Layer 7 of a small transformer language model trained on English Wikipedia (11 layers, counted from 0, width 128).
A neuron's activation on a vector x is SiLU(gate . x) times (in . x), where the dot is the dot product.
The model reads these tokens: " Jon" "as" " (198" "7" "–" " " ")" "\n" "-" " Sc" "ar" "let" "t" " K" "ee"

The vector x that enters this layer's MLP at each token. A number n stands for (n - 500) times 0.0073.
0 " Jon": 281 511 524 576 600 479 575 495 396 590 239 493 457 454 142 522 497 553 364 831 545 418 463 412 548 404 582 443 540 493 498 446 438 492 651 406 610 495 521 581 406 352 389 642 381 183 445 531 723 660 389 342 527 480 541 595 472 572 485 473 438 438 635 291 493 448 315 537 432 422 557 561 486 551 344 704 352 523 404 558 486 393 355 673 519 435 609 381 547 504 724 327 550 567 451 576 450 380 471 543 571 499 474 301 595 426 571 426 642 517 378 455 648 361 412 480 526 345 524 526 641 399 318 516 596 653 598 472
1 "as": 402 549 508 546 414 401 490 488 603 573 592 529 451 320 612 496 515 431 648 369 671 478 378 392 663 400 504 509 418 535 415 576 412 606 641 427 640 299 621 601 508 444 406 518 349 194 320 486 378 522 542 218 416 480 610 388 563 575 322 583 297 540 430 441 518 427 658 382 429 527 417 504 557 471 513 561 358 462 552 440 384 535 747 401 601 403 458 592 474 571 532 525 650 432 469 478 507 319 622 349 296 444 204 512 398 568 323 532 479 445 558 251 426 542 705 476 428 412 548 707 609 499 489 634 470 550 547 554
2 " (198": 297 728 696 474 169 411 559 506 544 391 411 510 389 546 496 583 582 564 431 659 586 515 169 560 676 352 532 727 410 571 607 549 512 466 487 699 297 326 521 599 456 358 343 665 457 223 728 484 336 734 536 547 456 655 466 464 304 570 449 343 222 500 448 325 559 454 306 581 312 339 708 457 665 492 372 671 544 466 437 529 547 509 312 575 565 342 557 531 352 655 667 430 462 497 416 490 573 515 631 519 465 425 389 623 474 592 247 635 461 567 523 582 629 441 425 500 507 331 485 535 668 429 491 544 521 661 433 500
3 "7": 435 750 432 363 413 636 442 449 635 501 796 646 413 537 384 393 393 705 476 800 633 425 357 568 803 603 469 611 474 420 589 442 477 668 464 590 402 374 662 692 607 514 368 630 542 237 552 357 523 684 532 357 402 376 483 699 320 462 564 567 335 624 427 347 434 453 341 625 473 581 534 535 450 577 297 602 701 424 448 632 529 567 474 384 597 581 631 506 278 505 477 541 357 583 532 404 230 706 470 422 537 592 294 578 676 717 480 599 548 439 572 583 454 509 411 405 314 461 373 595 715 539 469 380 461 564 416 431
4 "–": 458 491 518 633 371 590 468 488 535 664 566 622 573 492 628 274 396 741 590 573 766 460 536 507 705 715 392 712 669 725 547 394 489 544 438 442 140 365 753 758 483 386 295 550 527 283 607 427 410 657 606 647 412 440 383 594 404 425 451 479 375 687 463 389 426 461 448 676 326 459 475 574 439 465 262 613 501 534 336 785 571 558 358 311 507 427 710 349 199 482 381 416 370 450 450 422 451 518 511 627 537 577 462 421 698 613 536 562 319 427 493 514 455 785 446 340 174 463 243 477 556 627 265 237 517 439 626 476
5 " ": 572 483 386 583 505 606 582 506 507 576 572 515 650 620 273 408 570 682 657 730 830 699 481 401 656 575 325 658 602 343 451 385 346 514 499 562 458 659 649 632 496 542 367 509 417 227 524 381 590 751 414 501 344 391 371 485 324 585 650 507 411 511 478 399 500 531 475 647 499 351 433 675 505 333 489 649 547 601 490 567 539 680 248 253 547 637 433 373 386 561 543 431 302 521 535 349 625 538 535 550 604 401 327 329 507 643 414 582 495 491 793 289 513 558 382 492 354 422 316 497 771 503 387 569 520 588 513 592
6 ")": 596 317 437 591 392 418 469 434 416 481 673 688 509 513 386 358 657 690 610 728 582 601 368 623 489 500 417 513 506 355 544 472 429 626 459 504 399 436 519 486 574 465 381 731 352 192 398 612 511 609 495 428 465 358 510 385 491 599 508 396 510 585 590 387 452 285 575 556 583 452 388 554 509 561 403 443 475 445 474 591 491 508 475 566 529 480 502 626 368 621 692 618 488 610 512 597 446 354 365 469 510 526 218 532 620 633 464 487 375 488 558 457 383 659 356 413 473 244 635 513 570 525 471 567 443 526 381 509
7 "\n": 412 483 521 467 271 559 344 447 684 562 502 642 565 630 284 500 516 568 521 697 454 498 492 566 434 507 439 557 502 384 595 302 468 530 571 541 510 343 585 446 700 397 361 730 578 175 685 712 393 615 520 300 475 383 460 464 592 527 407 569 472 511 525 356 504 322 541 681 446 396 404 542 535 534 496 594 440 473 465 471 422 445 280 457 535 487 425 476 493 332 673 358 516 596 501 500 447 483 473 447 546 457 353 499 509 496 629 552 476 481 547 569 677 600 415 585 433 338 563 589 554 494 241 667 505 523 739 452
8 "-": 350 512 472 427 398 521 553 406 546 648 521 578 434 571 468 480 532 613 413 639 500 419 500 446 540 453 532 570 473 487 502 464 520 542 541 577 568 543 514 571 523 356 399 537 541 134 546 478 524 543 563 429 458 443 692 492 579 473 455 414 453 508 544 376 589 305 413 558 498 490 521 425 484 446 485 498 460 462 478 503 511 482 413 613 496 479 533 463 590 600 530 493 524 519 426 583 646 485 430 452 567 433 357 434 474 530 579 607 521 491 379 648 617 592 396 467 467 143 539 591 598 352 479 499 520 580 607 504
9 " Sc": 449 650 435 707 368 569 815 469 480 552 476 491 601 377 462 563 508 334 285 513 514 542 667 367 648 328 728 482 504 343 323 560 408 619 677 489 559 593 455 509 451 460 532 515 510 245 794 307 364 639 421 469 564 510 659 482 582 659 378 389 329 330 694 372 489 339 670 594 508 488 524 458 471 211 673 624 324 742 440 405 386 619 494 535 644 452 526 646 549 391 499 596 392 444 360 556 615 425 554 353 546 582 356 591 315 479 569 446 443 592 798 603 579 603 579 771 378 438 572 486 562 263 448 283 414 423 358 481
10 "ar": 449 531 563 526 518 508 540 245 511 515 636 500 542 746 634 536 446 369 440 248 405 479 490 454 570 686 464 520 335 383 500 442 347 530 723 643 502 498 534 505 635 563 495 766 415 242 723 320 488 624 486 447 459 505 685 334 222 528 610 625 363 447 362 549 512 584 723 565 586 600 464 483 465 533 429 660 578 439 681 538 323 553 632 447 431 534 541 607 464 380 528 333 504 649 461 700 404 322 409 193 432 454 269 519 459 350 721 467 541 603 292 442 401 584 521 488 642 398 605 647 377 584 703 475 323 381 351 780
11 "let": 484 517 494 494 511 480 383 594 687 512 286 602 397 476 611 488 446 487 558 416 625 472 446 384 652 437 559 675 538 525 486 457 479 534 624 437 575 345 558 440 621 274 371 696 327 213 452 456 283 459 412 599 318 698 764 509 502 693 330 563 499 477 297 437 639 521 565 338 567 748 491 532 425 443 213 610 450 551 613 432 530 479 682 651 427 506 439 437 512 432 485 715 495 637 316 689 672 398 543 439 426 351 276 516 279 551 492 526 356 445 571 548 366 467 596 397 479 345 532 491 502 435 716 583 395 334 607 529
12 "t": 492 529 395 372 545 579 419 535 615 558 457 508 390 432 509 594 436 466 666 422 557 430 446 300 637 479 451 677 360 555 419 560 459 453 537 551 580 310 625 509 457 383 469 612 428 181 447 522 376 487 591 488 333 654 639 532 644 692 397 536 392 459 377 468 513 612 456 426 592 677 451 414 423 282 492 647 428 460 725 515 411 477 606 515 528 491 446 530 507 547 497 544 475 633 337 638 591 500 677 453 535 264 217 594 252 497 438 563 469 478 539 505 421 520 536 382 510 377 631 534 541 496 701 379 395 441 609 534
13 " K": 342 569 456 392 173 845 976 493 521 537 465 432 489 620 488 484 475 383 606 370 509 440 486 470 534 522 453 513 398 648 556 610 397 420 724 446 624 387 496 430 287 266 651 571 469 260 853 445 426 657 433 406 624 592 553 568 560 630 552 522 561 409 431 498 462 514 566 526 679 567 475 616 472 358 412 508 295 458 719 546 561 552 351 553 518 427 367 530 362 615 527 470 500 681 256 537 557 455 535 543 437 423 285 469 438 591 338 475 482 417 550 411 579 648 537 476 351 494 557 653 370 602 350 277 506 391 547 419
14 "ee": 517 381 495 460 433 341 494 417 677 492 305 480 411 363 483 584 562 554 644 347 380 443 519 388 329 346 422 516 430 573 504 667 468 678 587 243 476 319 416 410 418 412 521 694 546 237 616 538 461 461 531 498 418 572 651 435 543 511 531 399 567 417 475 389 437 533 818 565 613 430 541 466 572 500 478 517 509 494 586 423 330 474 716 320 434 443 407 463 462 415 465 572 569 584 221 414 293 368 471 488 709 451 147 692 408 620 385 419 518 636 533 155 616 576 548 233 357 405 551 691 472 465 567 554 421 611 512 555

Each question shows the input weights of one neuron of the MLP. A number n stands for (n - 500) times 0.0027.

n188 gate: 639 442 384 410 404 448 538 587 610 312 544 570 434 560 508 481 368 486 364 423 443 615 282 449 563 546 495 566 561 552 470 382 621 572 445 423 412 434 516 614 416 527 347 459 500 588 500 467 500 574 511 256 514 357 416 610 615 547 662 543 566 446 383 450 551 329 383 538 440 291 684 568 689 681 547 415 588 513 473 454 468 505 506 397 503 346 403 376 514 506 422 500 585 478 374 443 455 561 383 564 426 503 408 428 560 577 522 408 386 459 367 430 450 495 503 492 467 620 653 458 658 584 554 437 387 553 550 609
n188 in: 524 464 475 461 545 492 312 682 623 593 486 361 584 561 534 605 615 522 492 564 481 622 514 435 567 459 536 506 400 461 517 489 525 545 591 539 469 449 461 627 409 434 467 348 355 465 414 461 494 716 561 416 511 467 280 676 519 628 665 557 414 522 392 556 711 354 486 533 672 439 544 382 541 444 486 447 586 454 552 357 590 416 500 500 626 453 412 687 426 561 413 416 550 519 633 288 409 471 481 413 413 567 519 553 497 476 478 311 553 623 354 286 614 522 407 425 472 540 543 497 530 439 514 352 385 578 416 304
On which token does it fire most? 3 "7"

n67 gate: 515 487 431 490 627 485 446 500 439 485 541 517 490 576 410 568 393 525 379 340 561 480 557 552 503 558 459 566 542 513 331 483 385 544 432 538 651 320 566 434 391 518 508 523 500 465 434 414 518 444 568 505 513 475 625 454 421 610 473 396 360 510 638 536 524 695 622 384 419 508 653 513 487 533 492 599 379 569 518 442 352 520 531 394 467 533 696 490 555 548 654 464 444 515 368 336 471 517 497 369 515 495 568 649 333 429 419 485 520 536 518 686 344 409 474 388 470 547 529 456 282 606 485 449 447 637 367 429
n67 in: 464 524 524 646 555 562 472 619 576 544 455 401 406 529 386 606 597 466 557 421 471 332 545 505 395 658 526 583 378 508 529 582 474 532 321 395 584 500 401 362 471 627 547 590 464 497 599 516 620 432 622 349 352 485 519 455 302 497 378 586 505 551 394 590 495 450 563 381 469 482 479 500 567 432 487 495 511 584 477 395 438 393 659 535 395 564 420 623 516 426 646 389 336 466 425 508 583 590 456 406 584 495 433 453 654 560 326 643 381 397 550 444 460 497 484 438 373 366 519 497 430 500 287 458 559 581 555 422
On which three tokens does it fire most, strongest first? 14 "ee", 12 "t", 1 "as"

n1 gate: 515 397 636 393 478 433 526 567 442 343 412 417 455 503 495 545 512 327 616 576 468 422 381 456 467 648 527 527 507 460 462 527 611 487 475 400 545 465 453 686 495 470 495 460 707 434 540 587 564 545 388 535 512 510 549 588 556 317 532 561 550 444 483 293 541 598 483 510 498 550 433 498 387 450 269 669 420 276 680 478 569 407 469 365 427 500 525 482 497 497 539 475 458 470 473 386 426 447 327 527 402 531 461 505 542 416 595 477 532 500 437 459 485 475 647 328 510 574 526 432 458 624 586 508 510 514 543 374
n1 in: 401 640 458 534 518 531 442 633 426 469 497 508 416 576 513 531 562 427 495 603 539 510 593 572 389 666 411 581 564 584 431 374 474 540 346 437 516 563 390 477 532 427 670 587 443 386 571 453 476 529 310 521 505 350 457 503 446 466 543 469 592 569 609 444 582 600 401 380 362 447 425 334 407 469 468 382 468 495 513 485 691 495 422 433 571 294 580 355 640 508 618 564 531 611 299 614 559 450 482 508 418 556 468 376 599 417 382 433 523 563 452 492 398 505 596 458 406 480 435 465 362 484 420 518 461 563 706 687
On which token does it fire most? 0 " Jon"

n50 gate: 482 594 433 354 580 487 460 588 478 376 484 482 489 492 462 556 353 508 386 465 535 581 527 620 406 614 455 407 490 575 265 379 339 644 556 385 489 635 463 455 410 532 626 365 540 589 425 473 440 449 492 576 524 458 398 301 589 462 523 495 465 532 575 503 636 398 548 582 460 479 521 394 579 492 403 463 492 495 413 534 697 639 577 396 532 458 582 479 634 377 568 505 391 476 567 330 637 700 407 651 524 441 503 627 593 392 575 484 638 473 592 599 344 572 394 513 484 661 434 531 364 468 555 497 413 657 465 548
n50 in: 569 489 431 303 420 495 509 503 448 473 536 481 497 272 439 563 495 410 438 354 443 532 409 696 519 470 593 355 401 655 544 556 616 469 339 349 406 483 259 415 447 394 530 644 557 528 516 533 368 377 541 497 688 433 607 621 468 514 516 447 423 608 588 342 543 558 530 650 399 459 619 481 416 431 525 432 585 436 459 541 400 578 384 508 657 373 448 492 461 448 470 489 514 473 516 394 520 508 530 668 597 431 380 525 522 460 640 297 475 445 575 444 489 585 358 522 355 587 511 582 544 497 352 618 314 548 389 443
On which token does it fire most, and how strongly? 5 " ", at about 0.69

n11 gate: 472 399 328 510 405 651 614 552 423 526 585 379 421 526 428 328 441 500 461 394 521 605 402 544 556 495 442 387 439 492 561 248 459 556 453 408 471 487 308 406 497 557 621 524 495 494 592 372 554 594 336 473 523 482 414 336 597 518 538 497 358 451 599 564 456 511 471 365 463 513 451 438 492 379 421 537 478 531 492 580 415 487 535 428 603 347 495 619 530 511 608 407 534 534 581 419 503 550 726 446 508 513 350 527 379 508 573 457 672 656 505 519 774 385 436 419 419 514 560 485 482 443 428 395 412 541 577 576
n11 in: 435 649 608 677 530 455 608 407 357 516 538 558 492 543 587 471 518 497 524 515 706 547 541 463 270 473 452 559 320 416 535 650 540 377 610 573 340 562 350 436 407 361 481 508 455 666 508 556 483 487 447 582 449 439 597 649 432 376 490 628 554 608 568 386 598 576 556 551 575 627 452 484 298 605 522 489 581 469 325 603 659 361 572 464 530 505 420 524 566 722 482 495 489 481 390 649 558 580 516 592 430 495 391 402 371 531 441 514 382 411 462 519 483 358 607 438 543 547 628 458 454 503 503 554 373 492 565 508
On which token does it fire most, and how strongly? 13 " K", at about 6.9

n89 gate: 321 406 589 686 580 513 384 442 438 393 532 534 585 527 578 447 374 458 468 616 436 529 605 453 382 452 511 497 655 578 500 359 532 414 545 623 468 583 596 357 432 516 460 495 518 518 433 617 606 423 344 513 563 453 588 511 583 591 479 311 548 655 715 497 442 554 343 339 556 559 474 479 453 479 419 508 550 565 626 329 550 487 552 533 446 495 450 546 552 430 636 619 500 576 511 635 514 449 408 354 446 477 554 468 681 474 399 465 614 387 573 607 612 380 473 479 444 564 519 397 269 571 537 637 437 389 460 532
n89 in: 602 606 356 484 554 588 606 422 601 646 516 479 438 568 489 409 516 374 537 432 304 608 535 590 524 687 619 519 448 571 519 447 492 664 430 530 636 437 379 591 470 428 513 533 612 392 543 567 735 374 529 303 339 561 555 394 574 492 343 526 543 540 547 489 601 435 575 511 610 486 588 471 497 441 383 570 525 453 444 492 460 563 547 632 454 543 425 326 486 571 635 511 573 476 382 388 386 451 527 521 519 430 445 568 664 448 610 475 487 364 617 611 356 487 544 589 403 476 383 557 376 465 699 576 455 591 410 663
Its two highest activations, in order, are on tokens 11 "let", 6 ")"

n228 gate: 520 428 484 459 488 648 461 489 430 656 488 446 678 551 409 550 459 564 525 548 436 554 514 432 537 395 537 626 603 400 377 450 595 624 367 447 426 442 463 621 472 475 470 549 427 434 392 431 509 631 530 479 443 382 554 412 531 558 397 442 602 385 478 391 651 533 403 484 523 493 400 482 457 415 602 374 493 417 586 677 550 441 460 397 532 396 543 340 578 452 579 488 449 436 541 530 410 423 564 579 521 558 536 523 583 571 417 470 397 574 642 538 509 477 500 413 385 462 395 620 443 518 468 477 523 571 488 511
n228 in: 430 312 486 340 484 562 470 528 430 592 455 600 537 453 604 558 527 401 500 541 488 505 361 523 652 638 391 279 557 338 425 505 516 620 579 460 399 582 586 535 562 442 456 524 500 591 514 507 450 537 451 434 512 473 553 474 407 507 597 516 498 418 511 481 466 479 421 574 479 642 516 493 484 507 538 416 435 389 511 484 486 566 474 533 556 615 463 318 505 439 575 434 521 367 403 495 495 399 491 398 353 518 602 561 484 516 565 488 454 364 439 500 583 451 358 616 493 543 575 385 523 553 358 661 470 478 538 352
On which token does it fire most? 7 "\n"

n153 gate: 538 618 525 614 592 541 349 425 508 382 446 369 665 439 616 458 747 450 655 473 570 639 593 495 635 431 461 625 625 362 461 484 533 588 400 606 472 492 581 567 443 572 475 370 475 497 503 578 574 372 572 497 436 374 532 388 462 659 462 538 567 503 459 477 549 385 380 600 752 618 522 448 541 586 483 411 367 351 519 404 442 533 307 409 517 473 500 405 586 480 535 370 444 478 403 647 420 497 494 530 553 443 409 384 383 618 519 441 475 362 475 589 252 497 599 464 439 476 474 408 481 619 352 450 511 678 680 508
n153 in: 488 456 724 441 485 454 654 485 464 568 764 497 538 541 495 429 412 386 584 592 464 607 446 525 593 530 561 357 483 552 570 533 485 414 515 439 368 616 426 533 393 495 477 459 699 262 546 439 586 553 523 469 378 419 608 588 582 600 458 609 623 560 535 523 487 433 390 508 447 510 381 553 591 523 606 449 516 507 523 341 649 342 381 383 554 437 434 526 524 655 455 627 464 535 490 551 652 593 457 530 567 525 736 451 467 431 592 440 503 407 412 489 547 464 513 508 587 506 413 638 378 523 528 549 591 542 554 599
On which token does it fire most? 5 " "

n51 gate: 546 534 455 652 633 472 421 415 441 355 452 508 603 433 461 489 429 616 530 485 589 584 391 437 517 654 547 478 621 410 511 347 683 565 508 325 399 637 550 464 511 503 311 438 640 637 503 361 620 508 472 528 536 374 560 590 546 514 570 557 598 467 454 520 414 388 461 478 497 595 527 420 495 469 374 528 583 589 569 459 380 146 726 526 528 522 538 754 414 552 443 472 417 536 464 569 460 585 453 462 564 554 678 511 619 570 641 489 647 536 463 477 565 511 641 281 553 354 575 492 398 506 495 497 377 508 508 461
n51 in: 389 672 342 514 480 506 636 446 420 416 552 522 429 477 419 508 352 565 562 382 409 447 529 489 554 565 537 386 442 500 563 374 416 411 509 417 414 678 523 625 337 712 605 621 317 490 509 418 471 423 452 618 664 506 389 434 525 571 389 412 663 475 500 322 535 477 412 670 449 509 264 593 632 452 417 534 827 528 463 441 483 494 479 448 546 377 587 543 544 396 623 439 418 677 367 359 538 653 602 408 511 483 452 434 489 516 617 639 562 451 543 459 547 381 517 528 528 450 585 539 443 313 550 483 643 459 549 472
On which token does it fire most? 3 "7"

n73 gate: 493 442 480 490 445 458 463 532 500 547 609 350 442 480 513 547 369 375 465 612 555 549 592 537 467 398 500 302 417 482 541 399 597 393 528 513 434 368 570 510 556 382 671 525 612 399 618 520 363 497 625 556 378 401 342 482 463 414 468 512 470 490 385 561 584 518 327 605 605 515 465 587 530 440 606 422 373 588 522 527 540 475 650 467 548 393 557 505 647 390 613 459 407 428 435 585 652 546 620 495 556 485 684 495 563 638 495 395 603 462 447 622 503 523 372 698 467 599 438 473 485 415 399 391 446 551 505 475
n73 in: 549 358 578 400 444 629 562 476 540 479 454 614 585 503 341 566 531 563 660 477 529 588 631 573 390 563 365 537 567 730 484 539 458 597 519 471 353 596 450 297 551 482 561 406 463 439 558 471 467 534 534 411 621 317 514 500 609 617 441 412 505 380 361 527 607 412 357 447 310 372 576 537 547 505 396 532 582 402 474 437 492 599 423 332 569 544 555 516 467 381 464 334 344 571 307 455 399 510 653 580 444 456 595 564 463 626 564 535 558 548 522 604 408 487 357 598 376 520 626 508 426 476 505 476 474 520 540 439
On which token does it fire most? 7 "\n"

n2 gate: 518 438 505 407 585 511 497 455 388 573 481 487 529 308 492 529 450 334 466 474 659 394 527 560 508 471 468 537 611 476 315 599 361 562 492 476 575 583 508 479 535 437 447 465 442 585 410 452 612 447 500 358 395 599 467 455 342 489 557 539 484 550 531 548 533 471 375 374 598 471 629 479 356 495 580 534 275 446 448 479 495 640 675 327 489 560 513 553 713 542 495 511 495 610 492 279 505 543 282 598 559 328 524 556 460 531 367 373 262 460 594 418 516 598 578 426 603 520 497 377 450 587 437 532 401 505 428 582
n2 in: 556 595 440 453 443 490 432 429 485 532 425 553 488 475 377 352 551 539 569 397 409 558 510 505 435 387 376 614 452 527 575 546 520 377 441 353 523 543 493 399 472 522 324 442 598 480 525 708 409 490 394 610 510 375 625 597 536 423 529 413 602 580 389 332 587 628 450 625 406 488 507 434 331 403 463 562 667 575 483 537 341 333 446 497 595 478 610 595 419 583 580 510 611 571 480 549 426 471 461 551 428 481 408 457 517 519 431 467 564 610 475 485 434 594 397 389 451 573 526 495 369 480 598 346 446 567 585 571
Its two highest activations, in order, are on tokens 14 "ee", 12 "t"

n197 gate: 526 500 597 354 536 364 485 398 478 689 553 491 493 565 449 357 500 521 512 531 457 392 493 502 517 540 560 502 486 437 405 474 429 495 459 608 454 464 584 438 360 507 565 422 507 621 404 447 522 524 443 461 417 566 547 379 465 505 421 561 608 587 470 374 615 597 454 552 510 567 443 526 455 502 563 289 502 486 396 474 649 460 339 360 638 401 450 481 589 588 467 478 538 379 687 436 517 502 345 596 386 549 454 500 440 454 383 559 543 481 714 606 456 378 385 495 450 382 532 479 495 474 391 531 382 604 507 455
n197 in: 588 553 500 565 221 368 561 512 475 470 508 581 762 490 403 443 581 445 607 514 550 451 566 534 386 435 590 518 505 396 500 488 638 332 457 613 541 586 545 655 505 525 558 475 579 422 445 472 600 627 537 571 610 530 652 490 630 568 546 527 545 493 293 553 406 523 558 405 512 651 334 391 443 480 500 495 586 561 431 601 327 557 552 372 518 527 463 530 546 492 483 373 505 550 660 600 350 457 490 480 611 507 551 538 575 536 573 528 475 579 480 454 454 485 497 480 472 563 542 522 490 590 532 626 646 485 639 483
On which token does it fire most, and how strongly? 5 " ", at about 2

n86 gate: 426 509 446 559 540 377 614 421 617 456 517 572 480 565 655 458 564 483 461 346 387 550 540 406 551 536 579 492 681 520 543 514 492 351 582 356 349 683 517 703 437 618 435 380 670 484 449 556 529 539 430 497 374 519 355 474 618 526 679 571 571 533 442 509 506 517 458 545 576 543 573 433 494 636 540 401 526 566 307 402 494 317 255 555 449 545 657 551 535 426 453 277 613 489 308 567 459 595 245 566 452 385 551 437 520 361 373 405 376 554 474 500 465 537 529 407 500 419 602 680 582 466 500 367 439 525 412 553
n86 in: 564 666 456 467 530 424 323 650 414 524 406 529 582 709 608 601 629 579 435 569 429 385 481 385 453 391 563 423 492 478 453 524 616 497 434 459 472 356 459 544 662 312 497 458 376 390 349 568 433 413 505 464 516 360 584 420 377 500 540 567 566 360 367 533 517 390 347 535 530 527 530 497 500 662 497 538 710 508 630 546 567 369 412 615 497 549 405 544 376 408 594 467 453 400 475 644 663 400 628 612 701 452 549 519 533 593 459 547 451 387 450 351 469 514 352 557 426 380 554 463 402 481 527 511 608 603 403 383
On which token does it fire most, and how strongly? 8 "-", at about 1.7

n24 gate: 443 561 451 606 528 420 419 346 365 572 426 557 485 602 513 548 512 679 613 409 373 406 541 460 418 430 472 579 616 715 649 502 398 474 551 680 328 397 533 487 557 621 475 462 503 384 434 366 573 475 515 461 553 473 453 444 564 518 478 586 615 468 534 580 429 544 343 490 573 434 472 427 370 569 421 406 385 480 588 457 590 597 503 668 495 585 477 569 492 410 579 508 606 457 523 435 471 544 387 408 571 448 506 428 568 471 530 407 452 536 433 552 500 606 686 619 348 539 503 576 535 583 358 350 647 402 538 429
n24 in: 510 505 541 538 429 490 336 467 526 405 477 450 685 520 485 646 677 419 460 494 563 688 559 530 500 497 576 647 564 418 380 483 490 508 480 566 495 526 404 510 459 308 520 523 685 515 536 551 549 545 616 587 442 498 510 554 611 564 532 498 492 473 502 351 432 551 457 568 518 497 472 437 528 373 469 530 558 372 452 520 423 416 461 402 485 505 472 462 560 495 351 605 518 430 485 565 549 622 528 460 477 547 375 287 249 468 449 232 450 526 449 534 606 379 562 571 366 681 327 456 510 437 485 401 475 400 541 389
On which token does it fire most, and how strongly? 4 "–", at about 2.8

n171 gate: 507 541 531 487 510 510 695 417 401 443 275 431 589 586 500 407 493 445 633 517 424 680 536 438 452 660 475 503 380 454 612 393 597 528 349 444 459 515 551 535 394 487 535 531 610 486 414 550 435 389 505 602 485 505 549 429 438 604 461 444 345 634 532 495 429 390 500 437 412 612 537 660 532 533 556 429 388 539 502 542 520 436 474 495 678 351 365 515 433 363 592 318 427 498 550 465 474 588 515 322 477 622 506 380 465 395 394 459 601 508 649 549 534 432 531 487 528 425 667 629 407 407 495 505 433 505 467 427
n171 in: 637 508 545 477 469 479 563 412 487 459 702 533 365 451 389 624 454 425 572 489 536 467 537 322 442 647 575 516 515 534 306 513 577 458 417 534 437 505 401 505 606 417 555 605 572 470 565 529 662 650 441 348 492 421 417 484 616 419 561 450 471 589 432 466 616 411 500 693 516 500 446 459 359 438 490 622 621 437 405 615 306 520 570 442 594 444 513 500 503 549 503 463 549 523 420 410 391 582 518 624 557 523 550 482 593 470 661 363 443 351 434 594 641 606 569 570 340 608 326 435 513 443 446 664 467 540 434 577
On which token does it fire most, and how strongly? 7 "\n", at about 3.2

n156 gate: 492 508 546 567 462 489 603 629 497 487 473 394 624 538 527 454 527 262 457 456 562 579 432 323 535 626 379 390 424 446 353 638 614 448 554 511 375 650 505 371 596 438 654 481 649 370 584 478 456 495 580 552 481 442 536 451 592 373 482 469 533 458 529 375 548 535 344 441 285 337 567 503 372 373 696 519 550 534 431 500 503 463 386 594 587 444 404 600 467 427 658 514 365 417 446 612 553 396 578 524 560 552 548 541 540 583 381 401 530 410 464 539 528 554 536 303 570 565 508 495 290 479 505 546 357 620 620 594
n156 in: 430 458 470 515 455 537 455 532 375 546 412 531 562 356 447 478 468 596 417 635 431 645 470 609 465 419 468 438 409 617 523 422 605 390 401 560 595 500 569 416 523 490 498 467 429 415 458 651 487 609 628 550 525 393 548 423 551 562 522 466 560 330 555 555 451 560 616 660 594 468 544 637 612 545 512 475 408 548 549 539 385 510 418 419 376 427 471 512 490 487 498 377 399 390 582 547 439 567 564 493 375 634 558 503 545 416 364 422 461 790 485 424 439 512 359 577 448 432 377 512 510 448 488 540 322 517 377 362
On which token does it fire most? 9 " Sc"

n4 gate: 526 500 593 479 389 579 402 413 505 630 452 446 481 468 427 495 534 297 440 422 474 435 521 396 436 618 521 526 461 591 540 557 294 387 592 489 481 521 471 526 532 521 566 374 469 515 346 455 416 534 555 586 492 364 505 484 410 471 454 521 564 466 387 484 555 564 307 397 518 399 500 613 558 468 460 437 303 518 369 427 286 596 525 527 388 401 487 535 663 755 404 487 585 453 450 537 440 523 458 412 583 567 286 444 542 385 585 527 408 452 409 462 535 474 511 339 780 456 533 515 400 539 649 495 620 372 390 458
n4 in: 627 503 279 552 445 445 720 448 450 325 402 589 694 544 469 541 489 417 547 515 367 519 665 595 654 473 481 458 282 545 489 560 492 534 497 650 525 475 550 470 551 555 428 559 484 494 481 553 503 492 483 486 594 647 452 698 519 556 686 586 408 546 645 531 647 416 575 739 450 528 390 538 631 508 561 633 620 716 577 629 587 514 592 364 575 604 574 628 523 396 467 438 464 623 370 406 449 551 613 492 494 570 597 492 575 554 464 430 489 508 466 583 395 575 441 566 392 388 560 548 470 533 582 467 601 484 377 338
Its two highest activations, in order, are on tokens 10 "ar", 13 " K"

n192 gate: 543 545 475 539 445 492 465 563 525 505 604 370 406 555 579 547 631 624 440 410 321 489 637 592 419 423 566 558 478 397 377 492 459 469 594 517 545 595 660 492 675 731 525 419 432 478 500 547 594 610 390 615 536 437 477 489 387 453 497 532 450 432 500 385 420 684 591 618 475 608 434 503 612 539 422 608 500 575 557 465 505 538 392 604 369 407 566 475 676 491 527 452 492 754 288 511 321 668 349 430 497 511 584 550 613 473 613 615 539 561 550 526 540 682 531 530 698 545 351 559 574 519 514 447 388 591 709 464
n192 in: 520 666 355 540 457 546 576 572 567 469 693 461 535 639 459 514 565 572 471 591 362 537 284 621 448 331 439 448 525 477 619 302 631 497 474 471 515 357 500 483 488 339 638 468 600 606 578 569 373 543 486 567 523 514 622 546 674 402 433 483 529 562 522 579 557 474 595 377 448 454 588 377 480 335 451 621 542 508 520 497 551 367 423 497 567 457 460 523 604 554 412 342 641 814 543 626 642 395 726 475 587 458 536 620 549 714 595 485 669 401 561 530 441 486 465 687 445 484 542 520 558 340 429 433 386 611 413 517
On which token does it fire most, and how strongly? 7 "\n", at about 6.6

n201 gate: 536 503 659 463 332 542 415 487 511 660 511 495 572 438 462 553 453 481 624 535 513 617 630 594 610 643 396 511 505 427 435 458 613 511 489 334 597 557 417 551 587 532 425 362 555 525 604 561 412 468 420 627 458 389 544 468 523 428 565 471 588 647 622 214 530 446 423 609 484 524 376 447 698 553 452 327 489 523 526 497 413 424 467 631 487 434 556 519 629 500 516 576 527 542 492 545 437 569 349 609 565 466 497 449 615 528 492 712 617 465 716 522 568 604 543 503 495 494 329 562 689 479 505 409 418 562 648 378
n201 in: 584 553 682 497 503 495 729 448 464 298 466 435 497 439 463 558 614 486 514 458 511 511 494 470 408 464 614 483 478 307 562 527 533 542 378 428 578 581 522 481 274 506 530 436 481 370 497 420 605 525 390 480 398 549 355 422 335 275 602 430 428 713 581 335 621 492 627 324 602 414 355 421 585 517 422 398 425 659 552 426 538 576 480 424 506 489 541 447 489 471 649 435 386 431 525 439 406 596 549 486 508 473 379 632 547 471 705 435 299 419 506 386 511 425 568 577 605 357 460 361 602 390 541 595 481 519 514 420
Its two highest activations, in order, are on tokens 5 " ", 6 ")"